Layer 11 of a small transformer language model trained on English Wikipedia (15 layers, counted from 0, width 64).
In attention head 1, each number of a token's query is one row of weights dot the token's vector x plus its bias. The head spreads its attention over the tokens so far by the softmax of query dot key.

Query weights of the head. A number n stands for n times 0.0055.
q0 (bias -0.247): -2 -24 7 -13 -44 -5 -6 4 38 -8 12 7 30 -81 15 28 -5 -34 -52 25 -39 21 -23 -16 14 40 7 4 31 -6 16 16 17 14 4 -27 20 12 -23 -13 7 -7 32 -8 67 -4 -39 5 -8 9 -6 59 -29 38 3 54 -31 -13 -9 -12 -50 26 7 -13
q1 (bias -0.067): 42 12 -4 11 -1 27 16 -46 -13 3 30 -29 -8 16 -2 46 65 9 24 -16 -6 14 -46 8 14 -4 -15 -28 10 -44 -28 21 45 0 18 -14 25 13 40 -40 24 -17 -2 18 -12 -3 3 13 64 -13 -40 -11 16 -12 2 -26 -32 5 3 -8 -42 -20 -4 -32
q2 (bias 0.147): 34 7 -39 -17 2 -18 19 -43 14 21 4 -42 -21 22 30 -7 54 47 11 4 23 -41 21 -9 -2 -26 -5 -25 -13 26 -62 11 -6 19 18 -45 -1 38 -14 4 1 29 47 26 19 8 3 12 -23 -47 -46 -27 -23 11 30 23 -32 -15 -44 34 -45 -22 -21 -37
q3 (bias -0.043): -34 -32 -4 -31 42 -24 7 -2 3 -26 -4 7 0 -13 -20 55 -8 -30 -15 34 8 15 -13 12 -49 36 -65 -22 18 -2 20 31 -40 3 23 -46 1 -10 -19 16 -24 7 -15 -3 11 -4 21 7 18 -9 32 42 38 17 -29 0 -34 10 -54 42 13 -15 -14 51
q4 (bias -0.023): -28 65 -48 -92 -46 0 -34 -19 -17 74 13 47 -12 27 21 -43 -31 -48 22 -26 7 31 -23 -16 -10 -5 17 8 -17 25 35 32 45 2 -21 35 28 -5 -51 7 -40 17 -16 -6 -20 18 -72 -83 4 33 -28 -17 39 4 39 -17 44 34 4 -6 22 -22 -3 59
q5 (bias -0.061): -14 9 -60 -4 12 37 9 31 35 -15 11 1 35 7 26 -24 6 -22 0 24 3 19 4 -38 10 -5 -23 -7 -17 -35 -23 -33 4 -3 -47 -6 -49 -25 -2 -12 2 -41 -28 -17 50 -4 46 24 50 -1 -3 -57 14 8 8 7 18 -6 -25 -8 41 -7 -42 28
q6 (bias 0.069): -29 4 5 -44 -17 -29 -37 -15 36 15 -9 13 -51 24 5 -23 -5 25 9 2 -51 18 10 -12 -5 9 -3 -32 48 -7 -53 -9 28 17 37 30 -35 -4 -17 67 -11 12 42 -18 4 20 -3 19 21 -10 -4 7 -4 14 18 60 -28 -70 46 -7 -1 -23 0 36
q7 (bias -0.197): 23 -11 1 -11 66 -9 -6 -10 -23 -18 -1 -32 15 7 21 -2 2 16 -26 -64 18 26 11 42 0 22 -3 4 42 -20 -28 1 7 19 2 8 -61 14 -10 2 46 -41 -19 -22 27 20 20 -2 -6 -9 -36 23 -24 -27 25 -18 -79 5 -59 -27 43 39 -7 26
q8 (bias 0.168): 36 3 22 61 -32 -35 23 13 8 71 -4 -47 -23 7 14 -6 -31 0 78 -36 4 -21 12 10 25 12 27 8 -6 -30 -32 38 2 -25 -31 -1 -34 36 41 40 -51 -18 8 7 -42 58 72 17 16 -51 -5 -6 -7 -9 -26 -18 -12 2 6 5 -25 16 4 -39
q9 (bias 0.033): -22 -29 3 -3 -39 -20 -20 4 39 -2 -28 -24 41 -27 7 30 23 -15 17 77 83 -10 -51 18 35 -24 52 -5 -12 0 -41 10 62 29 -14 -38 21 -32 6 -2 4 7 18 1 16 -20 4 -1 -3 39 -56 18 -27 19 13 -37 -34 30 29 -11 -23 7 12 6
q10 (bias -0.148): -78 12 -45 16 49 7 -35 14 13 29 -28 -19 20 42 8 46 34 -15 -19 -7 19 -1 36 37 -30 64 -58 -14 -13 -22 34 5 -28 -79 -26 24 2 24 20 -18 12 20 -32 -39 21 9 26 0 -43 5 4 25 9 56 12 50 -17 -13 -10 -2 -28 3 -38 3
q11 (bias 0.034): 46 -5 8 -26 -3 27 10 15 50 20 -8 -63 -27 -4 -34 24 10 0 18 26 51 24 -20 -19 -29 40 23 14 -55 -62 7 -7 -32 -20 -18 10 0 3 2 -26 -31 -17 36 -16 19 33 16 37 18 -21 9 4 -10 -61 33 -65 -26 41 -5 -11 -6 19 32 4
q12 (bias -0.121): -26 -43 44 10 37 -1 -25 16 16 -6 -54 -52 -21 -1 -22 2 3 -3 -7 36 -15 58 45 24 -25 19 19 -25 -15 36 13 9 17 8 -5 -24 -14 -20 -52 -37 8 45 -23 14 -4 38 -15 -8 46 9 -3 -14 0 -17 -25 -17 28 -4 -72 38 -16 -12 31 -2
q13 (bias 0.046): -51 70 -2 -33 -69 -5 11 -31 6 -3 -12 -32 14 -22 18 23 -38 18 32 18 27 33 -29 3 -61 -27 39 -9 26 26 -32 -4 -15 -4 -6 -1 -21 2 10 -2 63 -14 11 -15 -11 14 -28 24 11 -16 -24 -9 2 -3 38 20 -22 -49 10 22 21 -11 -26 38
q14 (bias -0.169): 6 -15 36 12 14 -38 36 59 -27 -71 -20 34 -9 21 5 -23 24 7 2 -17 36 15 -1 6 -48 -16 -37 2 17 -75 66 -16 -3 -24 -10 21 -69 19 22 -70 28 -17 50 -36 -16 9 -28 16 -35 -2 30 -41 41 10 69 -35 7 11 4 -5 5 8 35 -36
q15 (bias 0.150): -3 -8 45 31 -21 5 38 33 54 -31 46 10 16 28 10 11 65 29 75 -48 8 -24 -53 33 17 -10 10 -39 -43 -11 -34 -12 -10 -37 -17 -7 14 3 -9 -4 15 -38 25 -31 -27 -11 10 27 34 -35 17 -20 -89 -4 40 -52 59 -31 -9 -30 -33 65 35 -28
q16 (bias -0.089): 18 -20 -23 8 -47 0 -20 33 41 21 -22 -9 22 -18 24 -12 -34 34 26 -28 48 -2 -20 -13 -9 42 7 -11 -40 -36 -23 -39 -17 -13 1 -3 28 -46 -18 -55 -52 -2 89 4 -7 -6 5 58 50 -23 31 24 20 -12 -33 -17 -50 12 8 -29 -21 1 -13 19
q17 (bias -0.007): -11 9 6 12 54 -4 54 -11 -22 -42 14 37 9 13 -16 8 39 -57 -42 -49 -15 2 39 -2 12 -46 -12 -26 1 9 -1 5 -2 -29 22 -4 40 -60 -71 -45 20 -6 -27 11 15 -20 -33 12 4 -1 20 -41 36 -39 26 -25 15 57 -1 39 38 -34 2 20
q18 (bias -0.098): 37 -20 -4 -31 -9 -19 -22 -3 -1 -11 -2 6 27 -18 19 -26 -35 18 -45 32 38 -4 -16 -14 -45 -19 21 22 22 -34 42 32 30 -61 17 -1 -28 12 -4 -1 9 7 10 -10 48 -5 17 51 0 36 -8 49 -33 -23 -50 43 -26 -11 -18 -1 -6 -16 3 14
q19 (bias 0.112): 11 23 15 79 39 2 48 -12 0 22 6 -18 -12 3 2 -15 32 -50 -35 -21 39 1 -24 16 39 -6 34 -9 -3 -4 -7 -26 -20 3 14 18 -55 27 -4 -35 -34 -61 28 10 -5 -20 17 39 -33 -19 -25 -74 -24 -29 21 -24 33 -4 27 7 7 -3 35 -18
q20 (bias -0.120): -13 -7 -28 -2 25 -16 -19 2 22 -58 -9 -10 8 -7 -25 11 -4 1 6 35 29 22 34 17 16 10 -42 34 38 -32 -27 60 -43 -29 -40 45 -21 -27 46 46 35 20 -20 -45 19 4 24 -17 -8 -63 28 -11 -13 22 -8 12 3 -7 -14 -11 -52 -18 -32 -1
q21 (bias -0.231): -18 -60 -21 -37 31 -42 58 14 -44 -27 -23 -29 4 0 -23 31 -2 -5 14 40 -21 17 -18 5 0 29 -8 31 21 -32 14 11 -55 16 53 -18 -18 -7 -16 12 -6 30 12 -11 18 -51 -29 -35 -33 62 -7 36 48 -26 -20 4 -44 -77 -3 -7 -10 34 -26 0
q22 (bias 0.221): 25 -19 -23 -6 32 48 68 -22 -7 -40 6 -3 0 1 21 -13 -10 28 -3 39 -42 0 -29 -4 -29 -30 11 -18 -74 -20 -63 29 42 30 35 -1 -37 20 19 -25 28 -55 -25 -14 11 10 9 48 12 17 -37 0 -16 -23 -35 -43 -37 44 46 -38 6 14 7 9
q23 (bias 0.037): 35 48 -7 -56 -30 -15 -32 27 -20 21 -22 -3 -4 -32 2 -11 15 5 9 53 -8 -26 -41 -62 11 -33 13 41 13 -19 29 -47 13 14 -29 9 12 4 -12 20 17 73 -22 31 -19 -7 -23 -13 -10 -5 -21 13 -5 -6 -22 20 -17 18 -18 -6 43 -37 20 46
q24 (bias 0.013): 15 -25 37 6 -37 -27 2 20 39 6 -21 -11 -54 38 40 -1 0 14 -37 56 26 68 -37 12 42 -4 -9 -40 11 27 -26 3 -6 -74 36 -9 12 -12 26 15 12 -48 -28 -30 43 -7 -52 23 4 22 9 28 39 -20 -22 -15 -44 42 -2 5 27 -18 23 23
q25 (bias 0.081): -31 -24 41 -17 27 3 2 2 17 -51 49 -8 -43 -7 26 5 35 -34 -62 -16 18 7 23 15 4 9 -4 26 -51 -12 27 31 12 13 12 -4 38 18 52 18 4 -13 5 -55 -8 11 -11 73 2 -14 10 -13 4 12 26 -17 -28 -38 44 -4 -3 20 -4 -25
q26 (bias -0.117): 71 -21 -13 2 1 48 -25 27 -8 -7 9 54 -19 32 -40 -32 -10 13 -9 36 15 -13 -41 -2 -30 -59 -68 46 7 -27 -23 5 -8 41 -1 -22 14 9 -62 -23 6 -17 -7 -19 18 6 18 -1 -32 -20 4 3 34 3 -21 -22 -27 -9 -27 -3 58 12 16 43
q27 (bias -0.106): -38 30 3 11 -31 -17 -8 -18 -19 8 1 -2 30 -30 4 9 -56 2 -5 -3 16 47 -37 3 -20 7 -55 -4 -44 19 30 -6 -16 28 -15 7 29 52 -37 -12 27 8 -21 -23 18 -2 -5 -21 -8 67 34 -2 27 36 15 -33 -14 33 14 -18 -26 -6 -43 17
q28 (bias 0.107): -57 -11 26 -37 -34 -19 -2 16 -29 1 2 16 -12 48 10 -26 -19 16 -12 -12 -16 3 9 -2 8 -18 6 -68 13 5 20 33 -7 14 36 47 5 -6 -20 -32 -17 -19 -7 28 45 19 46 64 -25 -1 -6 -7 -3 24 -22 -22 18 23 -25 23 -9 11 -16 -40
q29 (bias 0.202): -26 -20 -19 -12 95 -5 57 -39 -28 65 19 17 -10 -9 3 -8 14 -3 8 6 -2 -9 20 46 -5 -49 -57 -23 -24 -17 -57 -28 29 7 21 15 34 -6 48 -25 -39 23 -25 -27 -11 25 -36 -4 24 -9 -37 -42 -33 11 38 24 26 38 -39 26 5 26 -4 -28
q30 (bias -0.102): 0 2 -38 -4 -14 38 -34 4 5 14 0 1 -23 18 11 16 -44 28 -38 12 15 29 23 -11 -27 9 -37 79 70 -4 75 -14 -25 -17 -55 25 -36 4 -12 24 -40 0 -16 18 -28 45 -17 40 19 -22 32 25 -35 15 28 -32 -20 15 -13 -11 12 -33 -19 -9
q31 (bias 0.081): -3 -16 2 40 10 -27 -27 -5 -49 0 -32 36 -9 -13 9 13 -28 -25 48 -21 -20 38 -14 -19 -7 2 20 3 7 -18 55 0 -24 -5 -25 -2 20 19 48 24 -47 21 9 -48 38 60 41 14 -48 -8 -32 -42 -87 8 78 -33 11 -3 27 21 -17 -26 -33 -11

Each question shows a short text with each token's key, already scaled and adjusted for position as the last token sees it. A number n stands for n times 0.011.

Then comes the last token's vector x. A number n stands for n times 0.042.

0 " Def": -9 -40 -15 8 -39 -7 53 4 -13 -44 -3 7 -8 -13 10 3 41 2 3 -19 22 18 -7 -11 -9 19 -1 -44 -2 -26 42 -43
1 "ty": 6 -33 -1 47 -27 5 52 17 -31 -34 35 -11 30 1 -7 -72 21 -1 21 -46 32 34 -11 12 -4 -29 -4 -16 -7 -24 32 -36
2 " |": -28 -36 25 -9 -39 1 62 5 17 -22 -23 -7 17 4 -10 -5 10 -28 -3 -23 40 23 1 15 -16 -5 -1 -55 -4 -2 16 -27
3 " 2": -2 -54 -7 20 -10 14 47 -20 -6 -32 -3 -12 17 8 -3 -9 21 -1 5 -36 45 42 -24 17 -15 -19 -3 -31 -11 -21 32 -9
4 " November": 12 -7 -7 41 11 8 37 19 3 -30 25 -5 18 11 -10 -35 26 -4 0 -37 26 53 -28 18 -33 10 -12 -15 -14 -33 10 -15
5 " 2010": 5 -22 -8 34 -2 -11 51 9 25 -46 2 -4 12 17 2 -27 32 -14 -5 -33 37 45 -8 9 -39 9 5 -26 -7 -38 26 -28
6 " |": -13 -8 32 7 -37 -4 44 3 45 -23 -12 -2 18 1 -16 -3 28 -26 -2 -25 26 17 -19 11 -26 -5 0 -59 7 -24 18 -12
7 " 19": -5 -33 -7 18 -12 -3 30 -22 19 -44 18 -1 9 10 9 -25 40 -30 15 -38 42 39 -45 23 -29 -17 -20 -21 10 -51 38 -3
x: 24 0 23 -33 9 -3 7 -46 -22 12 -4 -19 -26 -13 8 -10 -6 -30 52 -44 -20 15 34 -20 22 56 11 -21 4 0 -35 33 -24 -6 4 8 15 -27 16 2 -49 -2 47 -2 -14 12 16 13 16 1 63 -9 -11 17 13 -23 -10 -11 13 26 4 -12 -18 19
Which token does the last token look at most, and with what share of its attention? 6 " |", with about 60%

0 ",": -9 -39 -16 9 -41 -8 53 6 -12 -45 -3 8 -8 -15 12 5 39 3 2 -17 24 18 -6 -14 -11 22 -4 -44 -3 -25 40 -42
1 " causing": 1 -45 -21 39 -51 2 19 41 -9 -40 21 -12 38 -15 19 -35 9 16 8 -6 14 37 -11 -17 -26 -13 -4 -26 -6 -27 35 -52
2 " the": -9 -56 -9 33 -67 -3 19 35 -8 -42 15 -18 31 -22 39 -5 -3 11 3 5 32 52 -13 -19 -20 -14 5 -16 6 -18 30 -26
3 " kid": -2 -21 -9 32 -38 12 6 39 -11 -12 19 -6 37 -9 11 -34 -8 -7 -1 -14 29 34 -9 4 -29 -4 5 15 8 -15 16 -52
4 "s": 5 -41 -25 36 -56 11 30 49 -16 -38 0 -4 40 -17 35 -59 -10 14 2 9 36 68 4 1 -31 -11 -3 -14 -1 -12 22 -36
5 " to": -11 -33 -28 33 -44 7 27 52 -37 -44 10 2 24 -19 44 -24 1 18 0 -13 42 56 -17 -1 -30 -20 12 -25 -16 -10 45 -30
6 " end": 4 -33 -33 31 -50 23 25 32 -16 -32 22 -10 33 -32 28 -48 14 16 13 -30 20 44 -4 17 -44 -9 5 -40 8 -3 29 -33
7 " up": -10 -36 -15 37 -32 20 29 45 -20 -66 22 -16 36 -9 34 -58 -11 16 9 -28 14 50 -7 -2 -35 -14 14 -33 12 -6 42 -33
x: 1 2 6 -34 76 -31 46 -13 -28 -2 14 11 23 9 -26 -37 -31 -6 30 -36 -17 -16 19 3 6 5 9 -6 -9 -4 -6 14 -15 -5 -5 19 -24 -33 -27 13 -4 -16 14 -5 11 10 11 47 13 -10 30 39 -32 -2 32 -11 -16 -27 -18 22 12 1 25 6
Which token does the last token look at most, and with what share of its attention? 2 " the", with about 30%

0 "t": -10 -41 -18 8 -41 -6 52 7 -14 -46 -1 7 -7 -15 12 4 40 4 2 -18 23 18 -6 -14 -11 20 -3 -43 -3 -24 42 -44
1 "z": 14 -35 7 15 -23 23 59 16 -11 -47 12 -10 33 1 -6 -56 -10 -7 14 -32 38 25 -1 20 -18 -18 5 -15 -22 -36 29 -37
2 "\n": -9 -20 26 -4 -43 -21 57 28 -4 -35 -23 -37 -2 -1 15 0 -18 1 16 -31 30 42 18 11 -9 0 -1 -53 2 -21 6 -44
3 "-": -2 -17 37 -5 -58 -4 77 8 11 -31 -7 -8 32 5 5 -12 25 -21 2 -28 23 40 17 12 -5 -30 3 -63 -8 -31 -5 -55
4 " Tar": 21 -6 -11 30 9 10 37 19 -28 -6 30 -2 45 4 6 -33 27 1 20 -39 34 19 -28 32 23 -29 -14 -6 4 -33 20 -48
5 "a": 9 -29 -15 34 -15 -4 39 0 -15 -9 12 7 44 -1 -6 -64 11 -16 28 -38 36 47 6 42 13 -20 3 -13 -13 -42 29 -35
6 " Bil": 18 -21 -3 28 -23 5 39 9 -27 1 20 -27 29 12 7 -34 9 -10 35 -34 29 27 16 32 31 -8 8 9 7 -39 27 -34
7 "ston": 21 -22 -4 31 -27 0 70 10 -14 -8 12 1 23 34 17 -59 18 -27 34 -25 34 39 37 20 21 10 -1 10 -10 -29 32 -45
x: -13 6 42 -13 10 15 66 -61 20 -11 17 24 -31 -40 25 -2 -3 4 13 13 -21 -10 -26 -18 -3 -5 9 -12 -8 24 -56 4 31 4 26 24 -21 -17 14 -5 -1 -10 64 -20 -45 5 5 27 7 1 19 -22 -19 -6 2 -27 -13 -5 16 -18 -11 9 28 8
Which two tokens does the last token look at most, in order? 3 "-", 2 "\n"

0 "s": -9 -41 -17 8 -39 -7 52 6 -14 -45 -1 7 -8 -16 11 3 39 2 2 -18 23 18 -6 -14 -12 21 -2 -42 -3 -24 41 -43
1 "\n": -2 -19 24 5 -47 -23 50 27 1 -41 -20 -28 2 -4 10 3 -5 4 12 -33 28 44 2 10 -13 -5 11 -51 0 -26 7 -52
2 "-": -1 -23 37 -7 -56 -10 72 8 15 -26 -10 -6 30 4 6 -8 25 -23 -1 -21 22 39 11 11 -6 -29 2 -62 -5 -30 -4 -52
3 " Mik": 23 -9 -10 39 -3 3 40 4 -22 -4 11 -7 48 11 2 -38 8 3 17 -21 20 30 -3 22 25 -29 -4 -1 -1 -44 11 -43
4 "ay": 19 -20 -1 43 -20 1 55 11 -16 -12 15 -13 48 11 6 -70 21 -3 35 -29 18 42 9 28 35 -28 6 -3 6 -49 23 -38
5 "la": 11 -17 4 35 -13 11 56 11 -21 -14 15 0 40 27 10 -65 20 -9 37 -41 26 46 27 23 35 -10 2 5 -9 -32 37 -25
6 " South": 31 -24 -15 42 -37 9 66 3 -33 15 16 -14 18 11 22 -56 11 -19 39 -15 36 38 23 26 42 8 16 -16 10 -52 27 -31
7 "gate": 13 -18 -1 51 -8 4 59 9 -19 -4 31 5 29 36 22 -69 27 -7 20 -40 33 39 12 19 25 4 0 6 -2 -26 46 -40
x: 10 11 12 0 34 29 65 -48 17 -26 10 22 -27 -32 21 -7 -10 -11 17 15 -19 5 -14 -28 -34 -4 8 -18 4 9 -54 27 15 0 22 27 -17 -26 20 -2 -4 -6 47 12 -44 8 -16 32 -22 -20 22 5 -17 2 -7 -33 -20 -23 28 6 -16 0 30 14
Which token does the last token look at most? 2 "-"

0 ",": -9 -39 -16 9 -41 -8 53 6 -12 -45 -3 8 -8 -15 12 5 39 3 2 -17 24 18 -6 -14 -11 22 -4 -44 -3 -25 40 -42
1 " with": -15 -43 -4 26 -27 10 39 22 -13 -29 5 14 35 -3 17 -18 22 8 4 -32 33 37 -2 -4 -13 -9 -1 -38 -32 -21 52 -33
2 " a": -21 -44 -5 28 -42 -12 37 13 -14 -38 5 -7 34 -28 21 -15 7 -1 16 -31 30 33 -3 8 -26 -22 7 -24 -2 -9 35 -21
3 " capacity": -11 -54 -15 24 -28 2 25 48 4 -35 -11 -19 30 -14 15 -39 26 15 10 -27 35 25 -7 -6 -21 -3 -8 4 3 -11 21 -37
4 " of": -4 -63 -14 22 -26 5 19 44 4 -30 3 -3 7 -14 19 -25 4 -2 9 -16 49 53 -26 -2 -27 -3 -11 -30 -28 -3 34 -32
5 " 4": -9 -62 -2 19 -30 20 35 14 -4 -35 -10 -10 7 -10 29 -13 15 1 10 -6 54 45 -12 1 -14 -5 8 -23 0 -9 18 -34
6 ",": -17 -20 -1 17 -20 16 17 43 10 -38 0 14 20 -23 10 -32 -7 12 2 -33 38 73 -8 21 -7 -2 -8 -40 -21 -13 15 -23
7 "000": 21 -53 4 33 -40 3 32 25 2 -53 28 -11 16 -23 26 -24 4 -3 14 -22 50 40 -15 -9 -10 -2 6 -22 -11 -5 22 -28
x: 46 -42 14 -13 40 8 46 -33 15 -3 6 -17 -18 -13 20 -36 -1 -8 6 -50 9 -21 5 -3 35 1 20 3 1 -7 -39 8 -9 -12 32 31 -8 -30 -10 19 -32 -20 31 -14 34 4 0 -9 2 -18 46 6 -32 23 28 -19 9 -9 -6 13 -7 4 -8 24
Which token does the last token look at most, and with what share of its attention? 0 ",", with about 60%

0 " they": -9 -39 -17 8 -40 -8 51 8 -14 -46 0 7 -9 -17 13 4 38 3 1 -17 23 18 -6 -15 -13 21 -2 -42 -3 -25 40 -43
1 " later": -4 -22 -6 46 -57 3 39 27 -22 -29 38 8 43 -5 22 -42 20 -1 0 -33 31 52 -11 -3 -38 0 6 -26 -11 -25 26 -37
2 " find": 3 -29 -14 44 -46 -10 16 38 -24 -37 36 -20 48 -12 13 -42 3 18 3 -22 15 37 7 -22 -36 -18 -5 -14 7 -23 25 -51
3 " Z": 10 -26 -13 36 -15 7 21 9 -30 -19 15 -10 31 -11 23 -19 10 10 16 -10 41 24 -16 22 8 -16 12 -1 8 -48 27 -37
4 "uke": 1 -16 -19 31 -22 8 30 26 -31 -29 44 -9 47 9 32 -58 -17 7 6 -22 38 46 -17 14 22 -13 16 6 -1 -29 44 -53
5 ".": -12 -11 19 -3 -78 -10 38 24 -4 -32 -25 -24 21 -11 25 -11 6 0 -2 -23 29 40 27 3 2 -7 15 -38 3 -17 18 -62
6 " Lil": 28 -18 -6 26 -14 9 28 7 -13 0 40 4 44 -13 5 -35 22 2 40 -34 13 40 13 16 10 -33 -3 -18 5 -39 5 -39
7 "y": 15 -18 -14 44 -20 8 52 28 -29 -24 39 0 53 6 17 -65 -8 0 28 -14 30 53 16 12 15 -17 8 -10 -16 -26 28 -46
x: -7 -1 25 8 53 -21 92 -62 7 -4 -6 9 -19 -19 16 -10 -10 11 20 11 -19 -10 -4 -9 -4 -15 11 13 5 15 -35 6 21 -12 -1 14 -40 -14 14 -22 -9 -22 36 -12 -23 0 9 27 -17 -13 20 6 -21 -9 -28 -15 -12 11 33 -18 9 -19 33 27
Which token does the last token look at most? 5 "."

0 " Japanese": -8 -40 -16 9 -40 -7 52 6 -11 -44 -2 8 -9 -15 12 5 39 2 1 -16 23 17 -7 -14 -12 22 -2 -43 -3 -25 40 -42
1 ".": -18 -18 24 -10 -70 -12 47 17 8 -46 -17 -14 21 -8 2 -9 14 -4 -3 -26 33 28 8 -5 -9 -6 2 -46 -2 -21 24 -61
2 " She": 14 5 4 37 -62 -3 39 41 -5 -15 34 4 15 5 25 -3 9 -1 -6 -9 44 54 1 -3 8 -8 14 -5 -8 -36 -1 -42
3 " received": 0 -32 13 40 -61 6 33 12 -23 -36 -7 -2 41 7 26 -33 19 15 2 -16 9 28 12 8 -10 -10 1 -30 -11 -17 35 -63
4 " her": -5 -29 -5 57 -73 14 15 13 -10 -51 18 -6 39 5 39 -22 23 31 4 -10 28 52 4 -15 -22 -28 -5 -2 -10 -15 15 -50
5 " Jur": 26 5 -6 34 -29 2 9 23 -15 -12 4 -13 28 16 5 -29 20 2 35 -60 21 10 5 32 -14 -16 -16 -5 24 -28 42 -36
6 "is": 22 -23 -3 1 -23 -10 16 25 22 -52 -5 -3 43 41 11 -42 -36 -16 10 -14 42 -6 -8 5 -32 -10 -24 -17 4 -46 32 -26
7 " Doctor": 10 -14 -4 36 -41 -14 12 22 -21 -23 9 -20 38 30 20 -36 9 -5 -2 -23 35 -4 -7 3 -36 0 -25 4 -8 -7 36 -37
x: -34 -19 61 -19 20 7 6 -40 15 -27 43 -8 -8 -31 -24 5 2 0 24 -33 1 0 -15 -6 -29 -1 -2 18 18 36 -38 26 -4 -29 27 16 -27 -24 26 4 7 15 33 18 -9 26 -21 24 -10 -29 6 -24 -23 -39 12 -9 19 48 -19 18 -8 14 19 21
Which token does the last token look at most, and with what share of its attention? 1 ".", with about 40%

0 " is": -9 -40 -16 8 -41 -8 52 8 -13 -46 -1 7 -8 -16 13 5 39 3 2 -18 23 18 -6 -15 -11 21 -3 -43 -3 -24 40 -43
1 " currently": -7 -21 -3 48 -52 0 32 38 -35 -25 30 -3 35 -10 12 -47 19 9 -3 -50 39 40 -2 -2 -24 -9 16 -22 -20 -17 36 -32
2 " the": -7 -55 1 37 -57 -1 37 36 -13 -43 16 -19 27 -15 40 2 -8 10 6 -9 45 40 3 -25 -17 -13 0 -23 -8 -14 39 -18
3 " United": -1 -47 2 26 -31 -3 27 2 -27 -17 2 0 40 -3 35 -14 1 -3 -4 -13 36 45 3 -3 -6 10 -4 -3 7 -25 23 -29
4 " States": 8 -45 -1 38 -48 -5 25 24 1 -49 17 1 29 -11 38 -30 -7 -5 -6 -9 46 34 3 -10 -32 23 1 -1 -15 -23 32 -30
5 " chief": -2 -29 12 43 -51 16 15 49 -12 -23 47 -10 47 5 22 -29 21 2 7 -25 35 21 -2 -24 -24 5 -8 2 -11 -33 37 -30
6 " judge": 8 -21 17 19 -50 17 18 45 -2 -20 27 -8 35 12 15 -18 26 -6 0 -22 44 2 2 -21 -23 5 -17 7 7 -22 26 -28
7 " of": 13 -55 -14 21 -47 14 35 22 -22 -40 -10 -12 37 4 16 -12 -5 8 -5 -19 41 29 -9 3 -25 0 -3 -38 -23 -39 55 -31
x: -23 -14 -9 15 24 -29 34 1 -2 -51 17 -7 24 19 -1 -14 -6 4 15 -27 -24 10 5 -33 -12 22 -16 18 12 15 -32 7 14 17 22 20 -12 -29 -6 19 -49 -8 26 20 12 9 0 -2 23 -25 46 31 -64 -11 11 -20 22 0 5 15 0 -6 15 9
Which token does the last token look at most, and with what share of its attention? 2 " the", with about 40%

0 " graduated": -9 -38 -17 9 -40 -8 52 6 -12 -47 -2 9 -9 -16 13 6 42 3 1 -16 23 16 -6 -15 -11 22 -3 -42 -3 -24 41 -42
1 " from": -4 -43 -4 22 -28 -4 50 19 -31 -53 9 0 28 5 16 -22 0 1 6 -25 31 49 -6 -10 -15 0 -6 -44 -21 -19 50 -22
2 " the": -13 -45 -9 34 -50 -5 35 20 -5 -66 17 -7 25 -11 42 -2 -8 -7 4 -14 47 52 -2 -22 -24 2 -5 -25 -13 -14 44 -17
3 " University": 15 -15 -17 34 -26 9 28 20 -25 -18 24 -2 37 5 31 -52 17 -10 10 -24 27 21 -5 10 -20 16 -2 4 -23 -30 38 -31
4 " of": 8 -35 -22 32 -24 9 32 4 -10 -56 -1 10 17 18 33 -11 4 -1 -2 -14 33 23 -15 11 -12 10 -3 -36 -45 -39 54 -37
5 " California": 15 -23 -22 48 -41 -8 35 10 -16 -47 30 0 28 15 33 -39 -4 -8 -6 -28 46 31 -12 8 -21 23 3 -1 -20 -32 46 -22
6 ",": -8 -19 -18 24 -50 2 35 32 -1 -58 -6 -1 20 0 31 -23 -15 1 -11 -22 41 40 5 22 -11 4 -4 -39 -29 -41 41 -29
7 " Ber": 42 -1 -5 42 -39 8 23 21 -8 -37 28 -17 12 -1 15 -39 2 1 31 -30 50 27 -10 16 27 -5 -12 -2 4 -40 40 -19
x: -14 3 42 -12 43 -14 4 -65 38 3 16 29 -16 -1 -35 -3 -27 4 -31 8 6 -3 0 13 -3 16 -14 28 2 -14 -9 -19 0 -38 40 24 -16 -11 -13 3 -37 -13 34 -22 -9 -3 -15 16 20 -7 32 -9 -10 59 2 -28 -12 0 18 13 -25 -40 36 46
Which token does the last token look at most? 0 " graduated"

0 ",": -9 -39 -16 9 -41 -8 53 6 -12 -45 -3 8 -8 -15 12 5 39 3 2 -17 24 18 -6 -14 -11 22 -4 -44 -3 -25 40 -42
1 " 2023": -4 -30 1 46 -34 1 52 -1 1 -35 9 -6 17 8 18 -31 37 7 -6 -20 40 36 -8 1 -26 4 14 -23 -7 -49 34 -25
2 ",": -5 -19 9 21 -38 -4 39 22 14 -39 -11 12 28 2 9 -26 11 4 2 -27 26 54 5 16 -16 -7 -4 -48 -14 -52 32 -18
3 " her": 3 -25 5 54 -68 2 25 18 3 -43 31 -4 34 -6 30 -19 26 12 15 -17 34 46 6 -14 -20 -26 0 -11 -6 -34 20 -39
4 " nomin": 11 -15 7 44 -50 21 1 9 -5 -9 -2 10 33 22 26 -14 39 1 -8 -27 36 10 -6 14 -24 2 -4 16 16 -23 32 -45
5 "ation": 3 -40 -3 46 -49 12 24 28 -10 -36 7 -1 46 13 14 -42 30 -2 1 -18 31 25 -4 2 -50 -10 -5 -1 -5 -21 37 -36
6 " was": -5 -28 10 34 -34 1 47 35 -13 -41 -7 11 38 28 31 -17 1 16 -16 -9 27 39 -14 5 -18 -12 -24 -20 -4 -14 23 -19
7 " sent": 10 -38 -2 39 -52 0 21 19 8 -56 7 -25 21 0 12 -29 17 24 12 -12 18 41 -21 -7 -8 -31 -29 -23 13 -27 28 -17
x: -7 -9 7 -35 43 -21 25 1 6 -28 -3 12 28 -9 -41 -10 -58 -16 22 -55 4 10 19 -5 15 14 15 -1 4 -5 6 -21 6 -40 38 23 -14 -22 -15 37 -31 -4 39 -1 13 19 -11 18 11 -18 27 30 -21 5 0 -8 7 30 -20 51 -20 -2 10 -7
Which token does the last token look at most, and with what share of its attention? 7 " sent", with about 50%